Layer 3 of a small transformer language model trained on English Wikipedia (21 layers, counted from 0, width 128). Numbers have three digits each and are written without spaces.
Take only the direct path to the model's output, skipping the later layers: a vector added to the residual stream pushes a token's score in proportion to its dot product with that token's output vector.

Output vectors of the tokens that the questions are about. A number n stands for (n - 500) times 0.0025.
"ublican": 281623634763586596522414356541455674514482609522678733265433620676383346442394592483533576380526675598495566134293598264332593462734510577585559556488540493423330580542268752571760340546518505721496578252541379643356521679556700645715524564496606312692249444675516484591289854347406675519643472570651586591614286566549684639613316440519773196358588676584628739547229519383505529400542
"\"\n": 426524528769704627207260388778439871620458722542689599475329811442687340569614578417307481434487651477644609243565500805653819120724544784484481700368436647548476521719395408740635481693476364514708564704559482649527623602509503504548744718447522491403327773426837558505466706415264500401436521737808623187632460650459447605377409356476596513639391779606598615594463456413339411450456
"#": 463419658554568684384457553698326496612418811493694467540403488531689303458510461563416643537529593421597581634713517394500575500609519421506538449424474472712401614635620583670512427313416337418382584378691569571485788530679698507444444810617613467348548659591497503482418567545623528352514429610599459482430496544597677351496426562377534367616279635180705465487161490423338383476597
"eter": 461440737437741559517620392728326425358543458582517496581337656402491463420382524545371465434709657582639563291393535584393775468565512463605805832595245651522486550423712795664460646540430583590191369574642537481365430677603481706455283337459647424701500425589718204609591508459685814574516316708668460495530270327680530699555481469391500488445609632513558270739646466524577437832292
"ish": 512377458611492573520391521452377555236394408445320542461602467889524496672385279277500445571649417642561488532441410508330433488587518673360576483515415556652383730534396517446672456445432412328366250519586435353257537449425402636500716391444231471597335561688783275565622608579394693428435439566641493139663462496633469508658334688358443511511633478426598729528394370268670377340486
"ablished": 136541531601536509547482335587438602632825708245834412399292334736648396487719473335439514415670428543613403456373530296635566366700563459680663754269495599622590368491580657495608287557466352846279865486712226353320639751509580545669353403639652442303221569376630525647577768523476474262405307430495674551700576648589492464515344559300581483595553748575491483425434648394799509793389
"ages": 458456608553764766560537648487389482447665550466492744439183386804594411532392341564450688565426508330438392172559550309325339536423508622570337688516387482566321630556412608469557439551426573433348529618752213632338681691378534488432509565500532451448481492536621663260497756642517523423314600684545430587487518550449370901419394693625393458635659583643655719620200614174755442260545
"ined": 521607614615244458538431233418444638447411625462542289329304438615392463484531560307559543508550639534482362515550395375328517545337533638733522482378651568423631673456601509442584164480448410741366530484691331515246520521394560431938212605439742459390345537639739546633562440469270750495562388676693441500584277425690478665347313345536508217508620570623533457800432619364783594596500
"reat": 302496458670746643434449587500544705268522556346417492406364423349976492570648665542429752465760348628614578347675407323407518500731518529733491333382357507330519817437467481481399532476419398548472573433838521519311542557352620795753604351718708401511316440537577354543625725345460251401492296682639666505738340530561380509453354509505710268480484486364449492380614462459458249801469
" River": 451533504685590483427553516720472726324636388500580417578497482551549573490494409516459430469554597253377800448605541363308639456655495550479729750343352462449404657546474546485424354655493271555484669453354412581456675709547492713523515543391642495329633530503574270306409424511507704455612456675537462563493444585341665515529491424345676310497425553365416532491445524546702330318496
" ===\n\n": 290540593679450880205411526800475473370546677647693597305429565579547339234527555337208521470753726513417607393319596578515609173687540600620398691454330641511567466468397667544583379621560334454553737427604317529430612395544540303500509603388492586469504626594523410438558599406479491410469504711487504576819567805525367387366432413509311611370378362529649721637182346539606454464490
"ford": 545638569629596627491581524704239303431496791625606673329496693514617295525605542500367751241621624189426831413356447339422535397953521389627518702410548444282260584572513603805398299364432167487320597598598384612417289451572507619454638423344260461221391410517656361587580592564420756543512431548622725473447533675535504318420508348326336257309608660509671705602376608433645459510348
"ility": 290489498652598757491575441416469561518552389304422527414260667713593362358540537488491452316513521338745479525538308671211561509548523696534341468375328485538408583620294650486532540573375301617531409308488479682299620461513670792784509563782603500457718513512448289496550916521539756364608524646675636563758398581652519791297375310602520524381623643253462629604178481660620652565150
"ood": 363398538566590661592537418865654727563637500340492659514321390456793547500712353385659780452530613614417500381590378302528356560396508303477326448405233497503633589395421593460583523380325662685452467529625382477351656511376517522619598473485695342664351367614426428385609594588390769275490445643633633362616411425788467717492319682564404517542536504576507588671477503529375447590549
"inning": 483644502591683638543292336643311661544521729496449356470283672367633288512508460492641397534554635517469654466436633320355538643457530520618824401331307603353477477448548712496433373547177332622450685504664611614196472577422701549910541474686625428605450302679508412413438415514304917477625543420734508428622445283555350463550302500419661473585620509534721634571487630236536245473520
"id": 599518580374602700542537248314564473260591459447504703572655700529418682549378345563553596617565537616529772561375722559565251415301489608415447496393608515385556557460593360533419496575532368298389476527375401512345363352429448695669560529590637641699388514546536456603440497618363653557574676524671558453521519469685673651530409518630481606401573427556541614578342509652415497308587
"oman": 615457553412756552533063478764168496445430721356611569650430730568429409523406616275439426489592488484577729486420365496545467349711501555660608409458468531341622581438216495387491458443206371512408639350440321486375676582535427673640650307484667352551268309492519599584500496477233692482444384585313458342698263456504583540565305504509563451526596491520437618714164625492504228522568
"ury": 384620435786558645478504428454482790246388779473500464420308579556292457305842538614424621668348342379458487340505480447089469373378531500357509557504390425435712689386230470590444569305541346562512706577712548729496695549389631667770692509377322494626537439525521292578394728543406757299443382795566677446654552785318618490590304472429762565471471803318620413445571380433646611548611
"ming": 532603630687846550523685335425458620533399527459376573562381471390458429573467733487480759348616412445409680399663550486437610403454501434604612772538210492480092488552596698529361462410312323669450556500740553699235893518482554592452426495697204506353567407685538381715594669618495555377260713559646762129428319477623561302281302505422620487605625842249734589654120612435631504539191
"h": 723327496521633751668580370574563461790606518569453355383511549587323476510520490579570760438344696734697496420088367521265391458331501483728382396433543607472381621386493556485599485422448378446543494462387532459293438442531390657503594414413334502590643592439641451553274390573631365484413477378361644531389368468380474504689552368461631563394753464540549392526504484674377423481603
"r": 324490461381608768440310293245281318616601391571496536723418419329560518688476630486620519577511371653647526552737469482462399500349484354468349319263563525417472655397451583508403443316573647382574578604497706377285489470464484682666620695674306437404503493315424270558448493395571423296353449471441562581592715672378523476512440465579429449343538565615267541714638490668614514476430
"uary": 320555479372772459325631561532250649407821448373863598406511314725628176441706347142382527160541884452423686488347331583296689372500530510610527878364666372359734334515136652444758208676424271641348766449505474578454791511369640798525642397560440367539447658337607561624509759513316724330548390796366519405542657661547477579399122505506338524385421627154758461337237573475472626810158
" role": 404563576443691442450316537533578653491468473276641617264445500647911478334600513401393675463744671390576384157667533639580345332472504469591519404407473561370529410595388803890866439504654283590201690373734434524406478646618446784539279537504396500624525341397492529326478647449254624255370471662461513395738578715518680525195549358534792388712530690305724610339436528496813605837452
"-y": 390641536317484627576471469539661451512504567341443530236629327591523471331465571300496622405621682561417734553263184392521632504573499478418362536462317589614616568640496605516540271398225504677514596435611460497596720439416458660611463484561615497579700394461727361400426647549417467407573579455224462121433342634594463680424357516324739517420504774368609654617606401404484552358420
"ness": 275599461558548549385514446607258505557435485340475699322710469479455466407350664476302631527481816250702569344484491534394430658465498596539363627537318692474342577614424434648583280672142470460190378519811379591368472560375585667420688653395514422389464427556344384539394594516191484045477318899431808121707324893599618871426317578389649400386584544520778620950311317439342353714088
"0": 357474557435416463362531543593587424503430692503465457457616428419448562315402508596615484541364368584374373603520534524530564571440491425507410403540511405597344452467541622548464541368588470396573474536441628577582382416469542430604260340423564462447583602508654541547399683534422406310517586471614453500452532511409413593511363626412604600502450441537441435590567638634403537428570
"eded": 404409635468495584395619312602428738391781766433628462555276584609442413273426657365122649312519445404604551224351609388223743389611540454463645298306462696397672405382324442707525451402461519566290762404408232401537486596294641367568233676704744377412474431679597304663566468515309516659272209843576513742641480505642513361551470381545836587439531578661665685500647562366934553776427
"ist": 604470581407512333523441307461297433237600413349285815462527696604539663439504518318574364490302611361608436562388465561511535764477527448460598773493686603331598392306339432195448520432583410580368587648482522597379434264404344659613380658584423537827384332464532583748434467305227504434511482580691564407591496439672517508488493312582629598380522433604619468452615383616325429533355
"way": 674647527764740531415556380436437548569522640276407623568446592403581110213476420298118630504574603424268763552481545425541433350441522462624414443130222410658443403288597579830565262380477505314508710461647323388312585531312428757407452509661432546253423236567418520500507508464375524672746419680486344398412576702456496361334404546439734191251680397425474488402607508605344319486642
"od": 551421534464627669595215256497803427483709375240571659530433570493677455434346579560486476403631329439609279313464457497453473479483484455567517400599377520433575616497328310553405708390635398550485421542383507424355506348500465380755583386413692514687414480551590485474541414532513551543574534507685345707517554477544550576629367678461482396380620574386429379446372550405472336424448

Each question shows what one neuron of this layer's MLP adds at an activation of 1. A number n stands for (n - 500) times 0.0008.

n174: 269496418482475312508253574608595475597419597456432426472571503637558545630411311576419604543680594562510326398713388490659525363507258475597772474493539455451354432575395362570663473571557292515554668284555437433503628451671646592259712656299486552297638450614471403658541612416550558307469282774428444604525604583448450619219595355590342419523385511479480482407542514595426487483406
Which of these tokens does it push up most? " role"

n188: 615308410411435371525431608663372464517419503696612574497580489610550329497341410329512440207532383532596464519247515663548437588619602497449303568616622685594477346416439703606484500546472521487431420504545333257478604551417440555687466480564411493497487457421677534404359503574324378374662651488610389646470327503428491532491510312452625337364494533355566594449663657310558503506563
Which of these tokens does it push down most? "ury"

n170: 580518476547684467538440379462626387337750545667457532284409537493561535701376525777547584508545504372386447374436707405600447443701492457531426526550659340419500710497409494388717189574587529543442197681510543578465464491473354729694594558440729408473525419458384527415623457454431711449480506674477375607587354500546530483723333470580575558317704554482383702604629364381450587497552
Which of these tokens does it push down most? "#"

n276: 490518450281552549244492584256468618512334484329564562330359561576313540536518455339605697602410476532572611086530230550490500487548719392551430477545544362393615351333562650547436609107550412594515629323568500404529306285591543478668290451629551531575518494565583538617589699496328546375613406373516476424470314380507562395455333535619519621707586606577595465624471409500640650742486
Which of these tokens does it push down most? " River"

n87: 513532687529344490320520316517575387556574256500439613681480667427385653374457486432507510613393372605493702449376532394481425656630643432476228593573493573422628564616608468626296612588587289398605511350585586599607434377312264574769648489436354614177542419517606373382572366482734493641561391503519507427547378569204414392483321621507421512485477384578513506731542346633433517513465
Which of these tokens does it push down most? " role"

n263: 494317679477480497539438544526694412490469396410560474457388534614325567503559497440491650349468399486554425616585680513491613412588500424609542568736584619565379388277658302597324687581475458376277631432599656337363500568682506471490556282460503592468637428404356611458525330571468509427572457701441500389640711493428326616485405435580407429377391497506383414586513380296373655528510
Which of these tokens does it push down most? "ublican"

n78: 560468524446616444492295478382487556345570522623528608528436537394577514673468683671367658395435268612438521443504430534532459342483649607469454386362355417633613631514382465545615463590473571525414619496581510444534341592626531479379540626606624292510293423655493414383845629465610327452510454716220533510486415486477625562487289413579621335542735388483801458482839337679433397573644
Which of these tokens does it push up most? "reat"

n173: 426654647595479696624688537451609397500476568557428255289330706547449455445607354543557372358573561727701664678368526634549522420833508540577454399610444360536482460826500623570517486456442582296340544325346477550458621587534518535673470504483643389479714591556617426520211427588554672389572513586587437549442565569592533482480604466420431574385221350592339482481283348438666615473503
Which of these tokens does it push up most? "ility"

n8: 639270421513251621532592357497644464493475593317586695605519471577572340604582436616426680301503524565430660572418648569278529468214570576382503374340641638324339592491416500597553659578400467393453375418536531513548439551426513477570640591540478565364543428522608494606478523487500402443255422515444558609239503410515457568414549746500596607486518322607500394397497506258618450472465
Which two tokens does it push up most, strongest first? "eded", "h"

n153: 474628432536500530634464471451683564697632504674507486567402475560388493299433507773510646453393451260477330463496573524503381490465476482531281496417520455571387714449245391559514311527464367522460551670747606606569471324222563496364265649550535493617511618472569473497367525384538439634629232437173556610283571366363652486507587614555500384656500544577533376493479504537634309248393
Which of these tokens does it push up most? "ages"

n223: 646486234496598437648496358386648420375396530623745427335643494523554322581679489560517535488599478588675420537461579544362404538142363440514395445513654352570419338658327494600265500297488449471368406527600510570442633460437514430557371522569271358558301485562737655555702511545337358592413482676489409377686602450564402641493395553483507412466633597705648506448603625604454487696442
Which of these tokens does it push down most? " River"

n185: 551632374634443503388604713335456489608486538312583489329348643396452444719607442680450565343241666632818344435415580650464638318458476417528620430520510423359742604422451346413541260544621536453395401496546616759389474543570542479597547340410601570500692419340471340408568587570754473459333509391338434638627500558441513420283630510396514546687559558676457660511524349572618503507569
Which of these tokens does it push down most? "way"

n179: 658553582609578446777616614454411408463510459456316617507517525450517517377443686355625487390524613597615568411447503675412478577578440266514362270447493556716678410531156655577473598564427454289772661651415433308448240203473252387291615489309650459700532469545463443550630449489685562462548444460496467451384586373422510458661592544556431578531510314507602530466332711524581534372434
Which of these tokens does it push down most? "ablished"

n142: 450350556601478783516250561435402624641712585686622547427503494562479468381544466574383513178337527412503471626449609598463296487485716559389445508603460500518496449644471616489511604639472430757533538194406520478358718614414586398581580466669286523472613535743639637456342251713437511429546429398853385408604290526349510496393590503275663345594622541685450428531271540468579597486568
Which of these tokens does it push up most? "ublican"

n157: 449608604386720426447677602652742598259447458500434559477303520407553478421733547533534485370494409547382415362434630491539558408311463490445673572442491642350408576573633589623509703578628686359624574500539497392340486443491584604547469594385593742459471396468611373616633353633450282420522503503273582494530450620630531497503405625792374507373488369582437517483648481393463484344542
Which of these tokens does it push up most? "reat"

n34: 637448478697712482538536447557586394594518636506493654658380396330377516670561599480482556472277634518426574435445645574456440570686676432390529480594580421503423458528386520424454340696399471536480586286485596471654546564591434478480595444561522346263703404717500436485605625388462528350488412368716593575668471421589717468421507411566572546472482622350616585280566440432613491573279
Which of these tokens does it push up most? "ming"

n40: 602580392436440456335504582572373292608377384487675444464607480444456643481377385396296354453342327464733573570570354542494432401625689450442553528634588493503225366519317596690290604620427406473564490413369336580445442514509695490547582673416464538445669500494391672494669480717679273449411450463475549613575423703540550559409628333490497493568522446563466636486520638405447302513442
Which of these tokens does it push down most? "ood"

n212: 410664575482553480662372433693503436731293609399648468486568444621486336538636711536412811480524511317523358698504609579533279442606484468594333560306592437479514644449352619500380565605482480449478654287510573489420577512463587734576402606439528345462486806500617631493243475581404606510712403414345454556573611504310757574473393382517565586527430379535339546605486666750540476402507
Which of these tokens does it push up most? "oman"

n309: 566538275444628562291446568704470665507556434399472521407661599545444436218538412430484551462429621606793479444555450743544460491582577353591562331306522649335434531454415406463563500366538377567461365751503503469574539380542574301556464440624601758343586691419642403516354384534493467774689603571434628561465319574541610748604481399355552508452413542603497553257368469467529529637561
Which of these tokens does it push up most? "\"\n"

n171: 612740646504648543397663343611219542448540388654389675405396448729338579565415284500500361566627320353594662679525430480607728395528496507293567596378610465518475493463674465430646396544494410468694409611422629638731525614460583546429574442563434445531556463327540610507371407413546350544483609556470166490716528730481487371311492383497439558614362460616438611485545542480520343600334
Which of these tokens does it push up most? "\"\n"

n106: 455778411493646715701644363352538624422463466372594415286554478741483598305425398388581559524462530375582571719332461404712503391323560652597674783480618392564404654497335500496479578541555487409373328686441453546521368534311619401569584558382510456503539409674504346526569333327554569655521456364227457611249514536520633468594446463542655313619361431365461533305504415486588325311573
Which two tokens does it push up most, strongest first? " River", "id"

n17: 515412477590247404526394339333668551383316564468514524571410361389351384559398538768551516634605446370578443325568546370426575524433171411493608271525447620439571646484580436463325471420523386528500559445627383564513503565682351628459526722564755763359527509407319694403546562527420484507390396733389509447517401403481513487513337567401445375333538653594615514692600386497548631635593
Which of these tokens does it push up most? "ined"

n189: 360587355427391468431403379437355526382669460486385493421522516511349493627500546381314545720449412682389526323496636558655533731672138553474523508468427630173500158616448493485612403450725597631323418410728645560717574533582408541447350504358636527350579417375504507539493934537631507569576477584532230544562568331493514366603451518445454743362665589522611564595507713507296493368470
Which of these tokens does it push up most? "ublican"

n300: 607694513231434647755597626582404497529487456480423438299579282588477375440434422577480599573507518765481434390580581483725635456355372328392345327386417527545469685776592694660706295408476576571496496481459529583547554464389527576447372393389588443349642509337511419478530482387650557480573497574618651473716381486538442568487318464314518647273300617445660527344643455404615418526449
Which of these tokens does it push up most? "-y"

n260: 599558571480484518465536417773592519672402646579643462477491657331392632556439576461521406677494551401363522682526428559782483332698425467641349607416385456193461587553560459427466491628434556569510520472748485468534493382378506519458543536661289410488587387516513606584633618637312584335463579512363551528516588690491527700497410433446435318542383523465319388503446564577527378494541
Which of these tokens does it push down most? "eded"

n271: 513525551580532551705339489430671432287445749568507486350578615644466587514407394562473336437430640508523404538504622345585487539610368178556390504567402440607768536545613497609569609653512484390493522387470433807389529453318451752619632467564441407358289494605467466749225609341457645355404368241428599622365529708447430366618350642420609371415407522720454454444489521551402318520458
Which of these tokens does it push up most? "ublican"

n237: 510461527587717513589780467686480354668609485402677468250442403547558493582579453493476451378531246453490550517521593658396538497638532536650461351403628650709432845452437555598401779409376647602544298496264313546542610553423510284540551632450563459493311519500335644523130587705280414441606516473538612455376313435402723419490473514420533403446401500457536506668451384497561419493437
Which of these tokens does it push down most? "ist"

n27: 487650339258536452567430364540395765649361585552574609602646490555601493504398631689652433335411430444537453479522678391400503362210708567443675702767574314587306474521478517493440625271432413657578575306423323661685474363452543366629742594531650417337405343693478503619472336525488489380535580490504541564466496664379677478507367403464448397421354706355503379596568623651331424500671
Which of these tokens does it push down most? "ish"

n297: 349617549202465742588631669630604442630404623522618596356470412266270515410321667595371304521542525509554461560399626444575438402531274394686399569365457637268531206549358560397470667581619504504559476365429504333356592331731485230358452448265511435274601428500456635507597496331593560443552592355624482360520480698496467462544796570519599576379565177380486613369439681493754324581724
Which two tokens does it push up most, strongest first? " ===\n\n", "0"

n31: 302660682331381384356437345477608444674459570556476589404355341516659604484547337493378524522381437515396613500414557570412615467296467349545546455553479458586394527525670608392551636680627366486605579576515553258451483491500676563678393548494461565545666640591623584358535591273554631381290424435461555455266293368396705369562557327445561547429340452543540506514539484500381280582500
Which two tokens does it push up most, strongest first? "0", "#"

n101: 469445622591362588519608596646388575630536471471392445448546623425586433427597511563744538602453723575481342384441435546314567407414415538665356392419408530627307632490595453303553569425532560546402422286630577717201720395516520507671588705487231471363356618416596429474533198654317570513302433503376650691507639451475674537575504451409437402519574380675554591308446575434565549549480
Which two tokens does it push up most, strongest first? "h", "ined"

n257: 446574468432593465331492469533539581391486327489139496560599364503415387439582207602584558574406658524503678603485433443483642477378749620515833597517384343237355496507581534544229394616468469359379374350575465377620557448440449611523423485584464296507552656369366608328468496684480428428611480459524528402462335534855424339668696454573428662620548511489476516422788827372641454588700
Which two tokens does it push up most, strongest first? "inning", " River"

n192: 343455427465590582484653457400475489366482408661553414436381296496363563634662373331675372384559560603591240514462371609459269493436395695725643445592510693571576390533716503574200737683580255627454430582382479708375383385464707256596236558635629375427651483552500592388515561657598529485438669461524619368519496519600458426479455496530378414374458535215344613215637519518518575335637
Which two tokens does it push up most, strongest first? "ility", "ined"

n165: 329594440561525328405376601559687506553731683438370381654572459426641592458531616519497491701518597576367713404305460570552322613363584468436428280571471525447434582425633452624690584637508543638308461620327465601347322388580528612341494461530561565530544445629600456462576631463398467476355378582403380497516551452506503506530298557666608682415366506466517524447432571615536509607629
Which of these tokens does it push up most? " role"

n307: 647485528391368420356479790522313691627609224493366610397261387327461446457456511407657419415686578440459346334334473440493418609570327373579474596514537493504367574585580453525602391640487517718564496608527314445611420372406652570474552549542713649457551345414806587432479402500380479382511581647664309482628504481510545761559540647399694392734572485390276469701366391362772301392547
Which of these tokens does it push up most? "ages"

n89: 519500374278472367944531532554606668482536489728364343369595512529395416427303648395418611432510632606455407520476475463456482584384423538473555288419386632469545351427833491483440395647579364599546408463589574417557599569705453356462444585620466543487455449537518487474457528681578367396596351718621510661528497518424468306386363520696357669704667528449357462247527548354350490392476
Which of these tokens does it push up most? "h"

n197: 441376469622416215508569300747510417572649488438515518624618433377709472479449652256483470592362488285507496570700621602633552454587569434649413572418557411536638416521539520475563490690500380600478489599433656671263429516466792467599469608545521598391108427379459414540741533518681475253312478537438439596548478511587405242575555517649445476390655698543430550580639381462493411693205
Which of these tokens does it push up most? "ablished"

n290: 586485349463347483484545553734643562477403596666555504471312500624472603570577541367631316665578667448483522545409572307497574310529341496471467462326624332344504621777594536399479305566534497668626410508480445449383365373462647721445514567400768436514223433511631497537479630486536272627647410537353547447545559589463500644369551600475622611433229841594608525538550276454555669760735
Which of these tokens does it push down most? "ming"

n84: 470540478503569484439338428519500546331604396603670549579600457519660394424559631637506458746513545522436536554681408367572608527605386383584385596635391355657372450522497598435459478444388377487399537314600635510490405406360384415470488419491375405376438641532351593552367390588475497267601627396381729458591788554597426429333331572394717389553592470562252584607338445683531317559551
Which of these tokens does it push down most? "eded"

n99: 503593417515525341349548615705551621410449398598656436622388462349483556641636460671588474500538428367305421445568584493441484429521492438234507646517457440500582140418461474652521613656597546207635445547356460718577552597530489639580608357443647266458482324556375641344538238564388552677476343590527580598299352675464694570416465524496286449400490372443747595361584366359608429391657
Which of these tokens does it push up most? " River"